Layer 8 of a small transformer language model trained on English Wikipedia (12 layers, counted from 0, width 96).
A neuron's activation on a vector x is GELU(weights . x), where the dot is the dot product.

Input weights of the MLP neurons that the questions are about. A number n stands for (n - 500) times 0.0019.
n30: 452,295,422,439,529,560,503,517,312,398,551,497,529,388,575,479,592,466,686,382,346,533,469,694,534,463,665,354,442,659,472,469,663,483,494,970,483,662,477,538,549,555,373,487,620,540,568,694,574,463,438,482,464,579,445,659,726,412,386,425,523,379,510,473,599,367,634,450,531,467,466,470,453,517,431,481,361,349,513,455,460,568,454,524,617,454,550,372,254,507,412,698,321,619,580,790
n32: 451,617,382,392,466,412,375,674,479,480,706,439,560,511,656,639,388,650,626,659,390,547,423,606,362,708,520,483,500,527,504,580,476,793,420,373,590,385,406,463,591,435,395,839,371,726,511,433,314,460,484,694,364,603,239,619,407,239,634,496,400,537,488,492,292,575,373,445,264,437,480,342,429,464,716,572,481,532,484,230,175,588,655,472,379,613,405,671,327,488,664,622,524,809,492,625
n44: 626,457,553,591,451,514,724,407,415,458,670,698,490,260,522,401,500,489,503,506,492,454,573,516,486,555,525,509,323,697,452,550,616,627,561,528,597,459,454,497,437,469,456,385,383,566,593,631,560,500,595,579,403,500,375,439,580,543,607,517,366,487,525,511,370,296,667,563,650,401,486,563,431,373,481,495,621,505,383,471,427,558,527,506,428,468,404,532,550,395,564,554,438,541,283,492
n53: 536,419,579,441,390,477,385,520,415,456,590,310,526,474,764,468,287,621,732,411,496,519,736,586,284,318,441,301,338,373,632,429,564,592,594,543,686,496,446,258,488,444,441,570,488,359,477,387,541,468,269,312,692,650,548,610,660,473,339,544,412,585,548,477,488,442,539,625,322,435,367,617,526,343,626,515,702,461,233,333,458,542,565,265,471,575,480,537,207,48,445,613,712,604,568,405
n56: 497,323,523,398,552,341,518,457,525,500,650,478,622,546,512,620,509,518,678,340,445,380,591,603,556,546,512,299,465,226,575,448,387,418,444,528,810,395,379,560,446,494,500,567,491,527,438,321,414,481,326,624,449,566,559,475,458,426,607,708,435,514,444,503,420,379,412,320,528,530,412,457,414,586,622,547,447,448,440,488,473,639,557,627,229,400,515,522,556,472,401,393,413,269,582,568
n58: 693,513,293,653,484,454,530,355,455,398,351,319,593,378,565,490,585,571,386,379,510,655,579,383,514,646,578,403,412,540,500,507,462,656,591,439,713,435,527,76,391,528,315,580,627,591,669,534,715,469,565,493,467,585,544,378,500,578,507,455,451,474,490,563,483,453,419,577,619,476,490,473,538,564,434,399,380,460,370,462,227,565,566,352,429,722,352,635,483,260,456,427,390,349,417,644
n81: 525,536,543,521,488,500,597,385,462,786,529,327,695,453,603,661,570,430,550,538,638,717,391,313,659,355,606,391,441,448,483,736,605,572,654,372,542,346,338,424,504,345,550,447,342,799,689,467,543,781,421,579,504,489,409,467,624,163,483,646,476,488,487,411,521,317,570,688,632,547,422,790,554,574,620,492,708,602,220,411,589,654,688,166,522,760,300,457,558,492,434,745,433,723,513,550
n106: 505,497,610,495,431,418,335,485,316,577,556,453,553,522,508,406,433,480,604,377,538,602,469,540,393,456,696,454,534,590,648,539,369,510,710,546,426,511,394,537,584,568,567,561,500,665,426,601,460,677,573,516,490,518,528,416,450,406,482,575,562,387,381,545,541,573,607,563,482,484,541,612,557,518,473,595,476,454,586,416,430,446,440,619,419,621,393,519,263,364,510,463,508,533,524,497
n110: 511,351,427,657,388,392,575,279,545,500,721,254,786,620,464,485,591,569,300,470,575,773,563,468,522,646,449,504,521,514,382,686,411,396,556,406,684,442,521,429,549,500,541,385,454,608,653,475,436,727,386,465,550,497,398,609,535,493,574,276,563,387,378,536,452,597,511,475,621,471,298,561,493,424,493,535,400,568,292,229,593,594,585,290,351,688,370,481,445,616,474,645,474,755,720,669
n112: 367,519,565,413,472,486,369,630,466,325,484,394,397,438,402,673,653,584,533,389,508,452,511,435,400,426,581,408,560,327,522,489,461,444,440,522,506,471,540,433,475,561,577,535,583,489,474,551,466,560,566,425,258,573,527,427,516,482,219,437,563,349,500,497,464,572,435,619,486,452,416,497,350,437,608,536,567,233,393,559,385,615,479,461,383,635,465,477,486,399,473,575,442,621,391,442
n116: 433,484,547,610,451,493,508,628,585,461,555,337,466,430,418,559,654,527,695,520,500,399,718,438,436,582,641,491,513,361,572,420,329,469,497,464,511,424,462,472,537,444,562,443,581,557,526,310,400,483,489,532,425,512,453,459,471,516,411,497,561,389,655,527,503,513,658,530,583,407,359,478,518,388,582,552,589,267,303,523,449,673,559,475,414,486,565,374,434,320,506,514,355,419,665,580
n140: 500,535,446,524,461,402,619,586,518,384,565,518,682,357,426,418,503,588,762,367,523,639,651,591,349,527,656,603,446,549,648,446,597,473,611,562,638,563,573,527,558,398,358,415,538,703,526,570,441,509,530,415,624,482,473,518,707,394,467,602,483,416,710,550,753,661,432,388,580,422,518,626,566,509,615,449,636,453,547,399,485,491,477,632,354,441,347,457,506,537,539,424,437,443,527,539
n150: 568,429,367,393,567,511,636,407,525,465,439,462,503,550,634,363,511,341,486,582,402,464,571,450,530,479,442,489,464,618,508,599,464,481,735,559,536,509,400,464,420,473,596,413,350,508,546,558,475,666,614,639,458,592,556,545,384,487,366,546,560,611,381,621,457,403,715,596,468,470,585,529,575,399,591,503,592,471,489,550,324,385,464,635,542,430,370,548,535,484,570,626,546,628,423,354
n155: 290,196,431,670,285,404,405,500,442,358,428,442,599,336,370,483,666,757,475,351,516,567,401,492,299,504,677,291,357,524,307,577,492,599,593,137,450,431,591,595,396,299,458,384,433,584,663,520,647,614,631,449,539,455,386,157,484,500,549,504,496,242,443,639,683,584,540,476,589,486,348,620,432,702,496,624,700,508,635,340,591,484,693,373,182,462,316,576,345,500,382,310,549,611,471,480
n165: 491,403,391,379,604,487,579,549,401,590,448,456,597,424,382,484,658,488,465,320,476,551,500,653,443,460,635,513,503,336,513,550,481,411,574,549,385,464,418,478,532,531,369,503,612,635,663,417,416,407,528,680,458,559,634,688,884,372,585,534,545,392,566,500,565,448,485,497,662,570,399,405,488,472,395,595,417,399,503,398,479,735,494,666,399,461,423,626,319,414,354,510,472,589,522,709
n169: 544,593,522,439,543,515,630,423,473,555,466,459,388,560,575,565,367,517,576,647,463,354,673,449,647,512,362,567,621,740,453,538,388,521,395,445,649,651,574,426,527,459,492,506,500,543,370,577,323,474,585,362,480,480,407,373,274,580,415,745,458,364,550,537,442,580,311,394,436,409,466,489,495,408,668,541,475,411,469,573,622,525,480,485,376,533,537,615,480,423,674,432,535,405,500,349
n182: 242,399,307,588,452,528,496,394,549,485,551,206,517,458,423,557,658,686,586,282,489,625,620,268,597,515,617,639,409,540,548,493,376,650,454,390,443,351,406,338,538,123,407,533,547,500,577,515,523,559,582,605,582,398,544,665,464,504,448,663,589,255,742,323,382,344,653,733,552,397,489,485,497,306,351,423,437,467,536,548,291,595,539,533,431,384,398,669,570,357,507,327,489,590,553,667
n183: 444,541,547,371,386,427,437,510,352,754,574,441,512,432,510,589,450,431,477,409,429,500,442,468,563,346,687,445,616,352,482,455,505,614,550,463,559,458,356,571,464,525,507,564,522,613,517,542,611,605,460,432,498,446,430,463,440,447,505,402,308,458,445,524,463,500,591,584,557,355,625,512,424,495,387,552,557,466,422,395,534,364,488,462,526,565,384,451,370,487,505,624,508,445,561,405
n209: 468,408,510,412,526,438,493,782,630,634,134,662,580,404,514,694,479,420,518,514,500,442,757,320,500,672,761,585,580,455,422,395,647,614,547,395,702,440,379,500,619,297,602,469,500,413,537,327,584,482,408,719,353,464,532,444,592,473,254,316,405,553,475,493,641,610,479,615,549,329,406,500,412,441,371,554,483,396,514,487,390,476,446,620,574,375,323,449,377,601,546,529,468,597,403,701
n219: 359,449,600,481,459,467,638,459,301,597,494,543,508,437,456,449,489,593,455,401,552,519,432,484,528,411,657,477,587,511,638,408,607,517,550,522,665,441,478,571,400,483,484,536,429,481,508,464,569,447,531,526,584,536,430,335,481,282,503,578,596,474,601,402,431,623,360,519,769,411,418,563,255,517,537,518,529,473,568,482,600,675,497,475,581,692,607,439,266,509,564,497,393,406,523,603
n223: 495,453,450,565,513,468,378,512,596,577,429,490,577,516,601,426,605,538,665,546,517,572,556,398,303,450,559,525,516,488,580,613,339,527,703,462,416,541,472,478,394,454,507,561,535,673,473,488,341,678,607,530,400,564,483,507,537,502,468,507,637,498,488,617,550,571,438,438,546,479,524,597,578,586,537,420,621,509,658,536,362,537,547,454,467,515,573,412,384,485,411,507,566,530,586,473
n228: 471,590,324,468,438,460,484,516,592,369,503,627,545,485,465,291,462,588,384,685,378,565,513,547,290,573,326,611,333,534,629,532,533,688,567,433,434,483,563,412,726,503,374,814,453,551,406,484,431,542,384,645,429,670,487,459,460,396,438,561,343,533,671,409,704,541,497,696,503,347,658,576,470,417,478,576,382,434,600,452,431,616,624,539,437,637,636,437,561,471,353,552,448,540,412,487
n229: 550,449,503,480,662,315,388,481,561,694,728,477,611,358,431,547,533,711,420,634,252,551,457,577,510,372,474,534,547,455,543,418,550,653,406,513,530,510,516,346,460,434,525,577,667,319,578,500,524,520,384,313,478,616,572,441,329,594,480,606,500,454,543,558,300,503,455,519,543,434,506,516,570,552,655,481,363,536,381,380,577,556,802,394,144,445,458,473,313,661,556,490,603,566,500,411
n248: 500,324,434,663,462,386,532,403,412,545,524,374,724,407,349,609,398,532,844,496,464,655,400,581,355,652,642,285,399,288,537,418,487,825,461,524,719,365,412,374,471,517,358,746,644,464,852,718,572,500,459,535,365,556,619,353,358,645,450,488,441,247,521,596,570,524,597,423,373,536,395,795,603,476,733,570,418,439,560,319,412,653,564,583,607,457,500,602,784,274,520,550,376,690,642,570
n272: 460,454,538,550,503,442,535,319,777,543,379,518,652,581,489,405,629,692,278,390,627,639,434,673,507,752,422,549,558,500,438,583,438,518,589,314,482,157,549,449,651,544,412,493,598,568,455,450,552,762,431,784,427,605,306,454,587,462,237,377,549,520,515,613,342,324,489,468,583,434,323,642,387,507,521,524,647,411,359,449,300,548,476,504,477,590,433,376,677,438,432,496,260,572,540,677
n289: 393,470,474,694,506,486,606,476,356,415,554,315,490,667,517,556,680,696,334,330,420,457,535,450,493,746,699,453,711,766,631,527,389,569,438,446,570,355,493,493,812,497,279,644,383,561,591,665,415,561,503,442,586,526,476,537,461,474,472,689,398,449,541,480,609,584,406,345,613,435,423,591,443,459,457,549,597,510,657,481,533,588,467,307,479,597,443,614,312,451,340,583,545,421,535,750
n304: 473,559,403,651,341,430,401,500,329,345,549,345,760,386,666,589,515,485,615,408,441,797,600,470,538,659,522,524,540,640,408,636,643,635,424,508,601,508,444,176,504,661,259,571,548,721,756,530,476,735,584,396,522,575,492,380,664,442,523,637,507,337,580,352,371,522,747,294,636,437,605,358,363,436,434,579,468,537,348,358,282,406,489,580,342,516,418,575,519,361,477,346,420,468,562,663
n311: 589,485,497,434,379,525,521,488,382,530,323,630,454,557,482,512,593,524,442,497,369,503,482,351,454,554,386,557,500,603,476,403,598,491,664,509,441,426,521,290,683,558,494,574,565,634,699,610,603,497,592,576,547,542,346,395,660,517,393,561,503,245,634,518,566,684,479,410,431,445,586,470,562,287,372,477,391,265,704,480,562,535,512,674,412,345,428,588,545,448,633,558,564,446,377,503
n317: 515,680,631,507,345,390,422,496,452,598,550,355,493,548,554,685,500,471,584,622,482,461,625,321,577,515,453,549,666,645,621,558,659,607,445,522,574,488,425,200,798,335,463,718,482,633,787,382,414,540,727,596,585,578,362,392,671,455,489,547,577,598,533,330,406,571,450,374,435,415,557,496,537,529,357,586,411,461,322,473,319,594,816,595,341,538,436,515,576,378,609,748,445,649,352,453
n329: 400,178,525,633,408,439,641,368,457,511,579,430,504,282,568,601,644,658,362,523,530,688,485,582,331,538,455,428,254,285,446,337,605,566,435,549,594,274,459,333,590,435,414,747,455,684,435,489,705,664,208,476,441,624,428,356,416,649,357,462,606,297,389,500,686,366,609,241,626,563,462,620,479,481,603,518,554,462,440,493,437,733,570,431,234,731,530,508,439,465,386,430,469,508,636,508
n349: 533,529,603,368,508,442,436,316,380,563,402,494,622,726,721,515,611,544,670,558,406,616,552,488,272,494,577,519,526,529,549,551,512,607,623,560,626,462,338,521,287,370,497,600,488,672,554,612,540,629,573,623,555,606,455,554,581,431,527,657,405,494,436,641,623,465,325,384,407,542,426,453,550,595,445,314,608,438,524,447,383,572,512,597,484,525,358,472,377,463,386,583,470,538,552,337
n364: 619,514,505,646,498,479,384,553,525,434,582,620,558,431,417,440,551,512,599,577,524,559,592,529,545,632,406,482,423,502,574,512,423,525,507,597,437,541,440,535,648,463,484,493,545,652,565,553,510,610,416,492,441,553,400,461,547,584,510,554,361,450,441,598,634,454,635,415,388,587,454,351,523,381,575,514,472,502,529,500,407,428,486,470,383,410,290,620,471,330,446,672,414,557,542,385

Each question shows a token from some text and the vector x that enters the MLP there. A number n stands for (n - 500) times 0.011.

"–": 562,486,640,549,545,675,529,453,437,492,530,486,675,502,343,559,491,505,547,472,485,524,462,562,428,491,459,536,521,461,464,447,485,408,530,559,537,505,646,607,489,512,598,523,599,418,495,488,502,337,473,532,550,361,501,433,504,511,530,473,585,505,515,534,460,559,435,484,424,720,533,496,559,516,516,394,414,642,657,470,516,585,530,486,512,530,578,435,538,495,550,462,450,525,525,535
The neuron with the highest activation: n248

" An": 448,611,604,476,565,873,541,473,484,514,484,509,377,508,455,520,497,540,496,430,498,537,562,431,432,499,517,480,468,395,506,459,510,486,462,501,497,456,466,530,458,478,579,594,469,436,375,484,514,541,467,443,533,357,596,493,464,445,528,489,405,499,478,590,505,434,404,480,437,561,454,456,497,520,540,452,550,613,474,575,535,474,428,471,498,535,417,439,398,471,500,533,468,430,570,436
Which neuron fires most, and how strongly? n53, at about 1.6

" |": 533,575,504,499,534,685,504,567,541,412,471,517,510,473,471,529,530,476,489,605,465,483,537,514,452,534,502,479,540,443,491,482,563,504,427,477,546,431,588,548,524,438,654,417,542,455,544,508,505,487,501,501,549,380,470,503,504,537,497,528,439,562,602,446,543,486,430,450,499,642,459,439,548,511,504,419,481,780,506,567,515,590,525,466,466,509,471,506,514,595,471,499,495,502,509,492
Which three neurons fire most, strongest first? n209, n229, n364

"co": 525,472,451,402,529,834,543,452,557,481,471,440,276,472,568,439,602,547,491,466,507,460,470,515,489,473,512,447,582,527,482,467,423,503,421,466,473,491,630,427,489,484,573,521,495,450,411,478,563,514,474,509,590,488,434,512,490,639,460,445,556,562,453,519,448,401,420,517,526,606,511,507,527,492,440,344,516,530,431,553,454,393,527,503,604,605,557,368,593,552,518,440,471,437,495,534
The neuron with the highest activation: n272

",": 482,519,513,458,452,830,496,497,510,533,503,465,495,497,462,383,544,547,454,467,475,453,437,479,464,423,597,452,540,539,464,560,450,414,465,465,546,494,542,530,468,539,530,364,498,441,510,522,521,570,459,490,574,358,524,524,473,547,477,498,535,477,487,441,518,494,546,448,479,440,502,452,533,469,498,684,479,733,484,543,564,476,597,546,583,507,467,474,518,572,485,513,561,447,488,548
The neuron with the highest activation: n155

" Ahmed": 544,458,468,458,597,954,481,503,491,529,536,478,471,438,449,507,521,523,509,498,542,540,524,517,516,453,595,502,564,493,497,561,516,558,541,505,537,501,444,544,466,451,630,483,485,505,415,479,481,555,505,511,602,449,547,429,469,484,581,546,503,534,525,500,493,439,553,487,498,557,490,484,502,495,568,471,484,612,537,596,551,462,471,480,515,487,432,469,500,542,586,492,466,458,524,527
The neuron with the highest activation: n81

"eno": 505,547,636,483,574,836,467,527,522,560,520,461,364,511,583,392,513,602,538,425,514,489,520,513,511,401,465,486,499,368,521,390,405,365,476,509,547,487,450,526,418,489,576,516,520,520,473,470,497,552,459,507,633,467,514,514,539,484,600,506,531,537,390,610,472,465,408,457,469,575,514,373,494,549,496,487,600,490,502,651,483,458,358,515,565,562,498,465,513,501,516,394,495,363,570,458
Which neuron fires most, and how strongly? n56, at about 2

" R": 531,641,467,496,501,893,429,572,505,518,495,578,370,465,462,427,518,557,461,541,535,479,538,518,429,466,580,470,489,476,501,410,498,492,541,545,508,524,532,568,417,516,629,552,471,535,413,546,516,592,491,477,478,375,533,469,454,477,482,532,509,497,539,591,529,468,459,516,520,565,506,449,528,517,514,456,454,533,382,612,524,463,455,529,526,544,450,516,458,465,459,496,479,555,474,432
The neuron with the highest activation: n112

" as": 519,500,486,532,603,840,472,372,528,541,496,448,600,480,475,490,462,496,434,554,564,540,493,449,433,473,458,556,504,474,422,539,449,432,480,484,555,568,581,572,548,451,490,533,457,532,432,446,503,483,534,481,477,441,486,488,482,551,487,500,477,550,490,540,492,494,531,469,523,597,504,468,568,548,622,344,550,748,484,525,501,426,468,505,407,565,565,484,504,478,476,484,503,527,499,541
Which neuron fires most, and how strongly? n110, at about 1.4

"abi": 433,462,487,451,534,901,505,485,447,404,511,527,450,597,427,516,503,463,440,443,476,504,438,600,596,488,539,534,508,543,487,533,521,478,453,531,405,453,440,597,457,450,498,282,538,365,578,450,572,391,398,516,575,517,632,430,536,451,495,539,417,564,386,493,498,497,464,428,446,512,460,494,493,524,460,455,467,565,533,556,513,513,483,487,506,460,454,523,523,524,489,488,418,432,419,445
Which two neurons fire most, strongest first? n30, n165

" v": 532,656,543,478,506,804,517,503,451,550,460,477,424,399,459,420,412,564,467,487,552,479,445,522,466,376,470,485,499,570,578,537,620,486,503,552,569,550,497,475,467,542,610,451,587,501,414,467,545,547,532,511,554,337,489,512,472,497,536,524,544,551,429,558,464,559,451,505,537,486,447,522,545,576,417,543,431,640,508,503,524,506,442,476,478,570,419,513,470,515,458,522,435,427,480,520
The neuron with the highest activation: n219

" the": 521,541,552,467,586,824,463,510,518,557,527,450,581,519,520,531,495,487,509,508,531,501,508,472,520,512,522,542,555,497,509,522,486,498,532,484,508,481,488,561,502,440,474,497,446,514,524,513,526,508,510,546,482,370,483,492,496,484,500,521,478,594,508,542,496,522,502,524,535,575,575,539,507,467,578,508,507,801,508,495,484,500,530,464,488,547,475,500,510,479,516,550,437,498,469,487
The neuron with the highest activation: n81

"-": 480,533,511,465,417,823,472,516,507,526,535,479,588,529,477,510,500,484,512,450,508,500,488,577,441,411,503,466,511,524,452,523,465,497,592,504,488,590,683,537,444,518,615,462,568,490,494,489,499,535,472,523,490,355,495,416,500,523,490,455,529,524,381,494,456,498,583,550,520,591,564,541,567,547,498,399,429,671,534,446,506,463,517,579,555,530,462,437,561,479,524,478,433,495,562,613
The neuron with the highest activation: n106

" charges": 528,579,457,533,560,917,554,487,502,547,541,541,448,553,475,470,549,471,490,624,598,500,487,516,560,466,571,548,520,575,560,483,521,505,581,524,455,568,531,547,484,600,492,414,532,483,512,496,465,449,542,573,565,467,515,454,515,519,467,479,499,545,586,496,495,471,460,488,538,425,471,431,537,541,474,523,445,706,583,528,500,513,438,470,527,532,537,478,528,512,517,525,485,504,538,547
Which two neurons fire most, strongest first? n219, n30

" or": 516,433,515,500,441,907,620,637,520,592,460,529,497,414,384,422,437,495,474,535,528,517,498,518,446,409,499,467,490,456,478,514,485,470,512,490,517,531,485,598,493,492,484,471,506,439,501,522,539,541,508,519,507,408,547,417,471,613,426,445,526,529,420,524,517,458,487,485,543,536,433,448,511,499,490,572,510,681,463,529,537,542,603,518,471,526,442,487,498,494,505,521,517,445,571,546
The neuron with the highest activation: n155

" van": 540,490,523,510,564,922,527,527,517,551,477,461,433,464,473,424,510,477,542,488,547,488,512,579,442,373,504,487,511,454,577,486,468,583,484,535,533,507,474,544,411,522,577,579,566,502,461,551,569,544,532,529,570,426,540,432,452,577,489,517,474,494,413,545,547,443,445,480,437,621,420,401,528,510,534,504,462,604,439,569,544,432,450,501,546,487,448,445,444,505,553,553,539,531,577,466
The neuron with the highest activation: n349

" Group": 539,560,455,445,563,897,533,447,442,493,511,642,428,466,417,448,503,454,509,500,490,514,467,491,481,476,501,525,555,584,515,439,540,484,541,536,632,573,517,495,585,491,558,510,471,503,460,548,399,452,574,505,541,390,514,457,495,467,557,473,480,528,492,471,467,485,502,497,609,564,588,512,542,529,447,514,448,662,504,467,519,467,392,597,486,497,466,481,501,531,541,537,518,463,496,454
Which two neurons fire most, strongest first? n44, n169

"ala": 535,425,501,421,555,786,473,480,505,478,502,484,318,551,556,611,585,509,523,476,524,497,471,508,521,480,532,536,440,430,477,389,434,342,312,502,402,464,483,507,420,475,514,459,452,422,493,470,540,441,400,506,579,435,490,486,507,536,492,485,571,493,537,570,513,521,387,443,456,674,504,451,542,505,491,464,513,466,500,682,571,535,524,427,542,480,707,519,478,539,467,399,463,362,444,484
Which two neurons fire most, strongest first? n56, n329

" Dev": 476,523,490,471,602,894,510,519,516,513,529,494,354,519,452,503,529,452,465,479,493,449,494,512,565,430,533,569,553,617,514,578,466,520,583,488,365,519,384,598,445,448,590,458,508,344,418,486,531,476,513,542,608,513,522,498,390,433,578,557,551,487,609,506,508,477,501,496,477,498,479,435,484,510,435,502,520,564,501,648,471,475,468,472,531,462,560,504,491,531,481,445,507,450,429,448
The neuron with the highest activation: n182

"no": 527,408,474,395,507,911,425,575,565,512,459,489,377,558,488,516,603,478,469,423,521,506,446,486,514,530,431,453,554,391,454,420,474,470,482,511,549,530,528,512,548,420,484,435,508,461,515,485,467,523,419,482,523,431,455,496,495,549,507,423,500,546,333,498,465,513,550,466,392,506,534,490,521,504,445,474,445,538,438,604,420,402,454,493,472,537,385,493,506,537,514,526,472,427,612,501
The neuron with the highest activation: n209

" sil": 511,497,581,454,662,821,549,576,428,524,489,542,471,629,428,410,498,392,560,430,512,396,462,535,502,502,566,517,525,532,511,541,501,489,429,492,383,485,421,650,556,519,479,409,568,468,444,456,546,480,475,538,484,441,567,447,498,473,539,522,440,584,446,578,479,490,460,451,566,620,486,514,527,504,541,318,568,512,404,675,486,406,441,604,382,441,484,503,563,431,447,439,464,475,452,407
Which two neurons fire most, strongest first? n56, n150

" 1991": 526,618,586,529,430,873,435,428,508,431,537,456,522,560,497,530,509,554,563,528,555,522,479,531,538,561,428,559,466,539,491,464,553,554,518,545,508,567,460,420,476,513,523,391,527,563,551,444,491,461,484,449,606,409,488,482,555,488,561,482,492,581,493,538,499,490,523,445,547,621,519,485,550,482,369,439,556,677,468,457,438,418,424,658,473,493,464,434,512,413,485,472,495,508,431,488
The neuron with the highest activation: n304

"e": 467,508,462,481,497,885,400,552,578,506,509,435,275,518,572,561,593,469,531,428,521,495,488,482,546,419,447,490,500,479,482,448,453,489,488,499,487,554,450,499,506,560,572,545,461,419,510,503,460,599,521,443,520,457,465,539,530,531,474,480,556,528,481,514,489,493,476,470,537,521,485,436,592,463,403,524,532,575,476,609,534,400,419,435,577,534,606,429,506,558,545,505,550,467,517,498
The neuron with the highest activation: n112

" agreed": 427,564,526,463,468,898,439,537,494,440,509,507,516,634,457,495,516,440,513,525,617,497,502,493,551,558,454,485,543,515,484,427,485,450,573,534,490,563,504,550,540,544,458,534,537,505,511,475,442,518,502,493,613,452,515,505,495,517,444,476,439,556,481,557,493,500,407,437,504,457,468,498,530,549,447,375,516,709,463,510,556,513,439,439,463,472,482,472,502,470,451,483,509,443,434,597
Which neuron fires most, and how strongly? n289, at about 1.5

"h": 578,467,541,423,538,871,477,474,449,423,554,472,328,432,524,385,421,494,471,430,528,474,514,493,459,438,606,478,582,504,504,448,498,507,436,529,542,496,560,547,430,533,634,623,489,544,476,474,506,571,491,482,575,392,485,515,456,474,498,526,473,470,503,561,474,496,464,488,482,652,514,477,522,484,492,468,525,541,491,554,573,503,480,523,642,530,546,478,499,543,550,499,581,425,492,476
Which three neurons fire most, strongest first? n219, n169, n183

" Ph": 542,672,622,461,554,782,522,544,497,435,519,397,354,449,440,397,509,430,492,512,535,412,516,491,455,429,536,502,513,492,556,491,495,490,493,498,530,596,534,596,390,481,598,401,547,462,513,430,532,520,531,454,403,382,563,463,420,450,599,558,592,525,521,557,505,527,570,553,561,624,490,483,530,558,558,543,581,504,545,650,490,528,438,446,477,399,480,469,559,446,477,455,447,476,453,456
Which neuron fires most, and how strongly? n116, at about 1.6

" December": 546,647,596,521,466,743,440,502,448,490,517,444,578,549,432,471,478,469,468,525,525,514,524,484,509,514,409,558,701,608,483,435,486,526,531,547,517,484,550,426,591,495,585,614,538,479,508,526,484,465,469,485,566,455,502,413,494,576,417,539,479,542,438,509,471,546,477,469,461,634,507,521,525,505,256,506,477,740,586,527,520,501,459,554,396,493,446,522,519,479,454,428,508,471,520,507
Which neuron fires most, and how strongly? n317, at about 3.1

" ri": 513,465,570,491,529,921,490,436,502,569,543,542,386,541,480,292,559,427,450,508,569,449,460,526,540,462,480,439,530,496,473,538,486,492,418,498,438,531,533,521,496,577,515,565,561,522,517,430,526,485,464,513,533,428,525,472,509,504,385,488,510,506,466,591,496,529,502,580,520,423,468,546,577,570,513,387,457,554,458,613,475,463,428,414,472,552,413,527,544,450,515,459,462,464,468,467
Which neuron fires most, and how strongly? n272, at about 0.77

"ho": 535,428,571,515,563,938,429,579,568,500,478,564,395,473,456,518,608,462,472,470,554,474,499,461,552,481,408,492,518,440,441,465,489,488,473,517,486,418,492,534,572,537,479,454,543,457,532,463,507,605,475,514,516,444,454,451,544,529,455,496,532,550,336,522,417,530,553,455,473,384,461,521,502,513,533,419,496,544,454,610,431,461,432,518,419,462,482,515,499,478,512,496,433,521,526,549
The neuron with the highest activation: n272

".": 457,535,531,473,603,890,478,472,489,542,500,550,487,459,527,464,451,517,495,433,582,527,491,541,500,505,539,481,506,485,462,559,477,513,490,546,559,501,435,489,453,571,664,542,470,437,479,500,530,501,505,528,597,412,470,483,509,472,486,533,417,530,539,536,510,480,462,511,523,552,474,475,498,521,357,478,509,680,510,479,548,471,454,423,572,533,454,510,545,496,494,492,465,451,499,547
Which two neurons fire most, strongest first? n81, n219

" ben": 542,413,571,542,484,872,563,469,526,447,529,542,489,506,483,432,582,486,472,444,614,551,472,577,558,452,492,486,450,470,425,538,386,553,464,498,333,526,636,507,476,519,531,408,527,499,518,464,547,514,490,518,508,405,617,408,521,538,507,485,570,499,552,574,547,512,428,522,556,469,401,495,557,543,511,379,403,623,513,604,522,500,454,477,415,497,532,552,525,499,455,412,443,495,478,474
The neuron with the highest activation: n155

"ly": 496,473,510,493,424,974,520,518,502,570,552,497,561,488,439,461,536,518,514,523,532,489,502,516,545,470,515,520,545,432,511,538,495,460,495,504,475,508,425,576,520,508,457,491,524,469,548,480,514,556,471,489,509,442,453,484,516,540,399,481,587,559,472,511,503,477,549,494,548,587,407,523,508,503,459,438,494,677,452,513,475,437,574,471,488,476,513,481,526,501,494,492,476,475,529,576
Which three neurons fire most, strongest first? n81, n272, n110

"R": 518,602,482,626,550,853,436,575,536,514,521,492,369,531,411,505,491,586,455,549,523,513,519,503,506,546,493,471,480,422,534,480,529,462,463,555,531,562,403,467,421,491,593,451,495,424,440,529,481,470,528,459,393,375,507,429,482,403,507,482,513,581,427,524,533,485,489,588,542,564,451,494,553,495,544,518,453,554,529,597,472,467,534,589,444,492,571,467,516,446,510,581,391,527,499,467
Which neuron fires most, and how strongly? n112, at about 1.3

" her": 478,517,512,533,618,898,560,563,505,479,581,421,504,538,491,511,561,513,475,488,512,499,486,605,477,488,473,559,459,443,538,487,418,540,485,514,555,502,575,476,472,473,455,525,490,404,516,467,507,465,501,469,594,364,610,530,476,507,441,487,597,532,560,537,487,461,536,544,522,519,433,473,490,451,542,437,560,675,377,502,479,449,505,405,509,479,508,432,509,475,497,565,447,486,504,556
The neuron with the highest activation: n53

" sh": 617,662,555,464,573,880,423,515,520,515,529,389,403,463,500,511,540,416,397,497,540,385,522,516,482,428,514,573,529,574,508,507,573,490,527,503,530,580,430,530,538,542,534,539,535,524,535,525,538,523,485,499,496,425,539,414,516,535,500,565,546,562,512,528,521,521,555,581,565,545,472,513,572,497,371,411,525,527,563,684,529,500,499,475,453,475,508,457,499,480,503,503,489,578,489,616
The neuron with the highest activation: n317

"ch": 563,487,468,539,502,881,439,545,496,384,481,490,301,511,459,515,489,519,500,464,539,445,455,444,447,541,471,417,576,395,523,430,447,474,391,504,458,475,532,536,468,474,522,501,466,433,466,418,465,476,525,386,527,382,453,501,495,517,487,484,434,519,605,476,505,473,412,536,510,603,483,547,565,484,463,575,463,549,463,627,553,532,554,423,602,507,660,504,515,522,522,528,496,517,536,512
Which two neurons fire most, strongest first? n116, n112

" to": 466,497,515,448,557,876,603,468,521,533,474,508,556,548,445,456,525,453,542,583,497,444,445,491,498,422,565,544,540,412,454,518,532,518,504,496,537,477,482,472,449,559,439,563,551,410,550,507,495,481,515,498,496,473,510,476,482,492,512,459,657,559,402,475,489,492,475,478,546,518,525,509,593,486,572,451,478,738,540,459,494,555,525,478,492,495,563,488,517,448,477,459,483,494,495,519
The neuron with the highest activation: n248

" Beau": 563,464,579,521,524,886,538,472,510,677,535,606,363,459,556,500,514,356,462,500,506,428,526,593,510,477,519,512,539,506,482,531,482,477,521,490,443,455,576,469,492,460,545,413,475,496,399,428,470,439,451,503,506,435,632,458,468,523,603,515,456,525,518,551,492,493,529,414,547,489,556,523,513,475,577,326,498,534,513,620,461,432,405,551,400,538,444,508,551,462,559,424,478,553,573,416
Which three neurons fire most, strongest first? n169, n150, n44

" hand": 521,594,522,437,445,948,468,528,494,353,485,495,508,539,432,447,529,491,470,478,582,461,442,581,511,505,443,452,594,606,519,536,507,585,501,500,519,521,594,512,510,625,462,521,559,466,539,487,479,468,509,535,590,473,501,443,521,506,495,480,420,560,529,570,504,507,553,623,529,478,538,563,520,462,499,402,442,586,440,551,448,491,437,461,455,487,499,356,505,508,482,540,493,456,513,512
The neuron with the highest activation: n228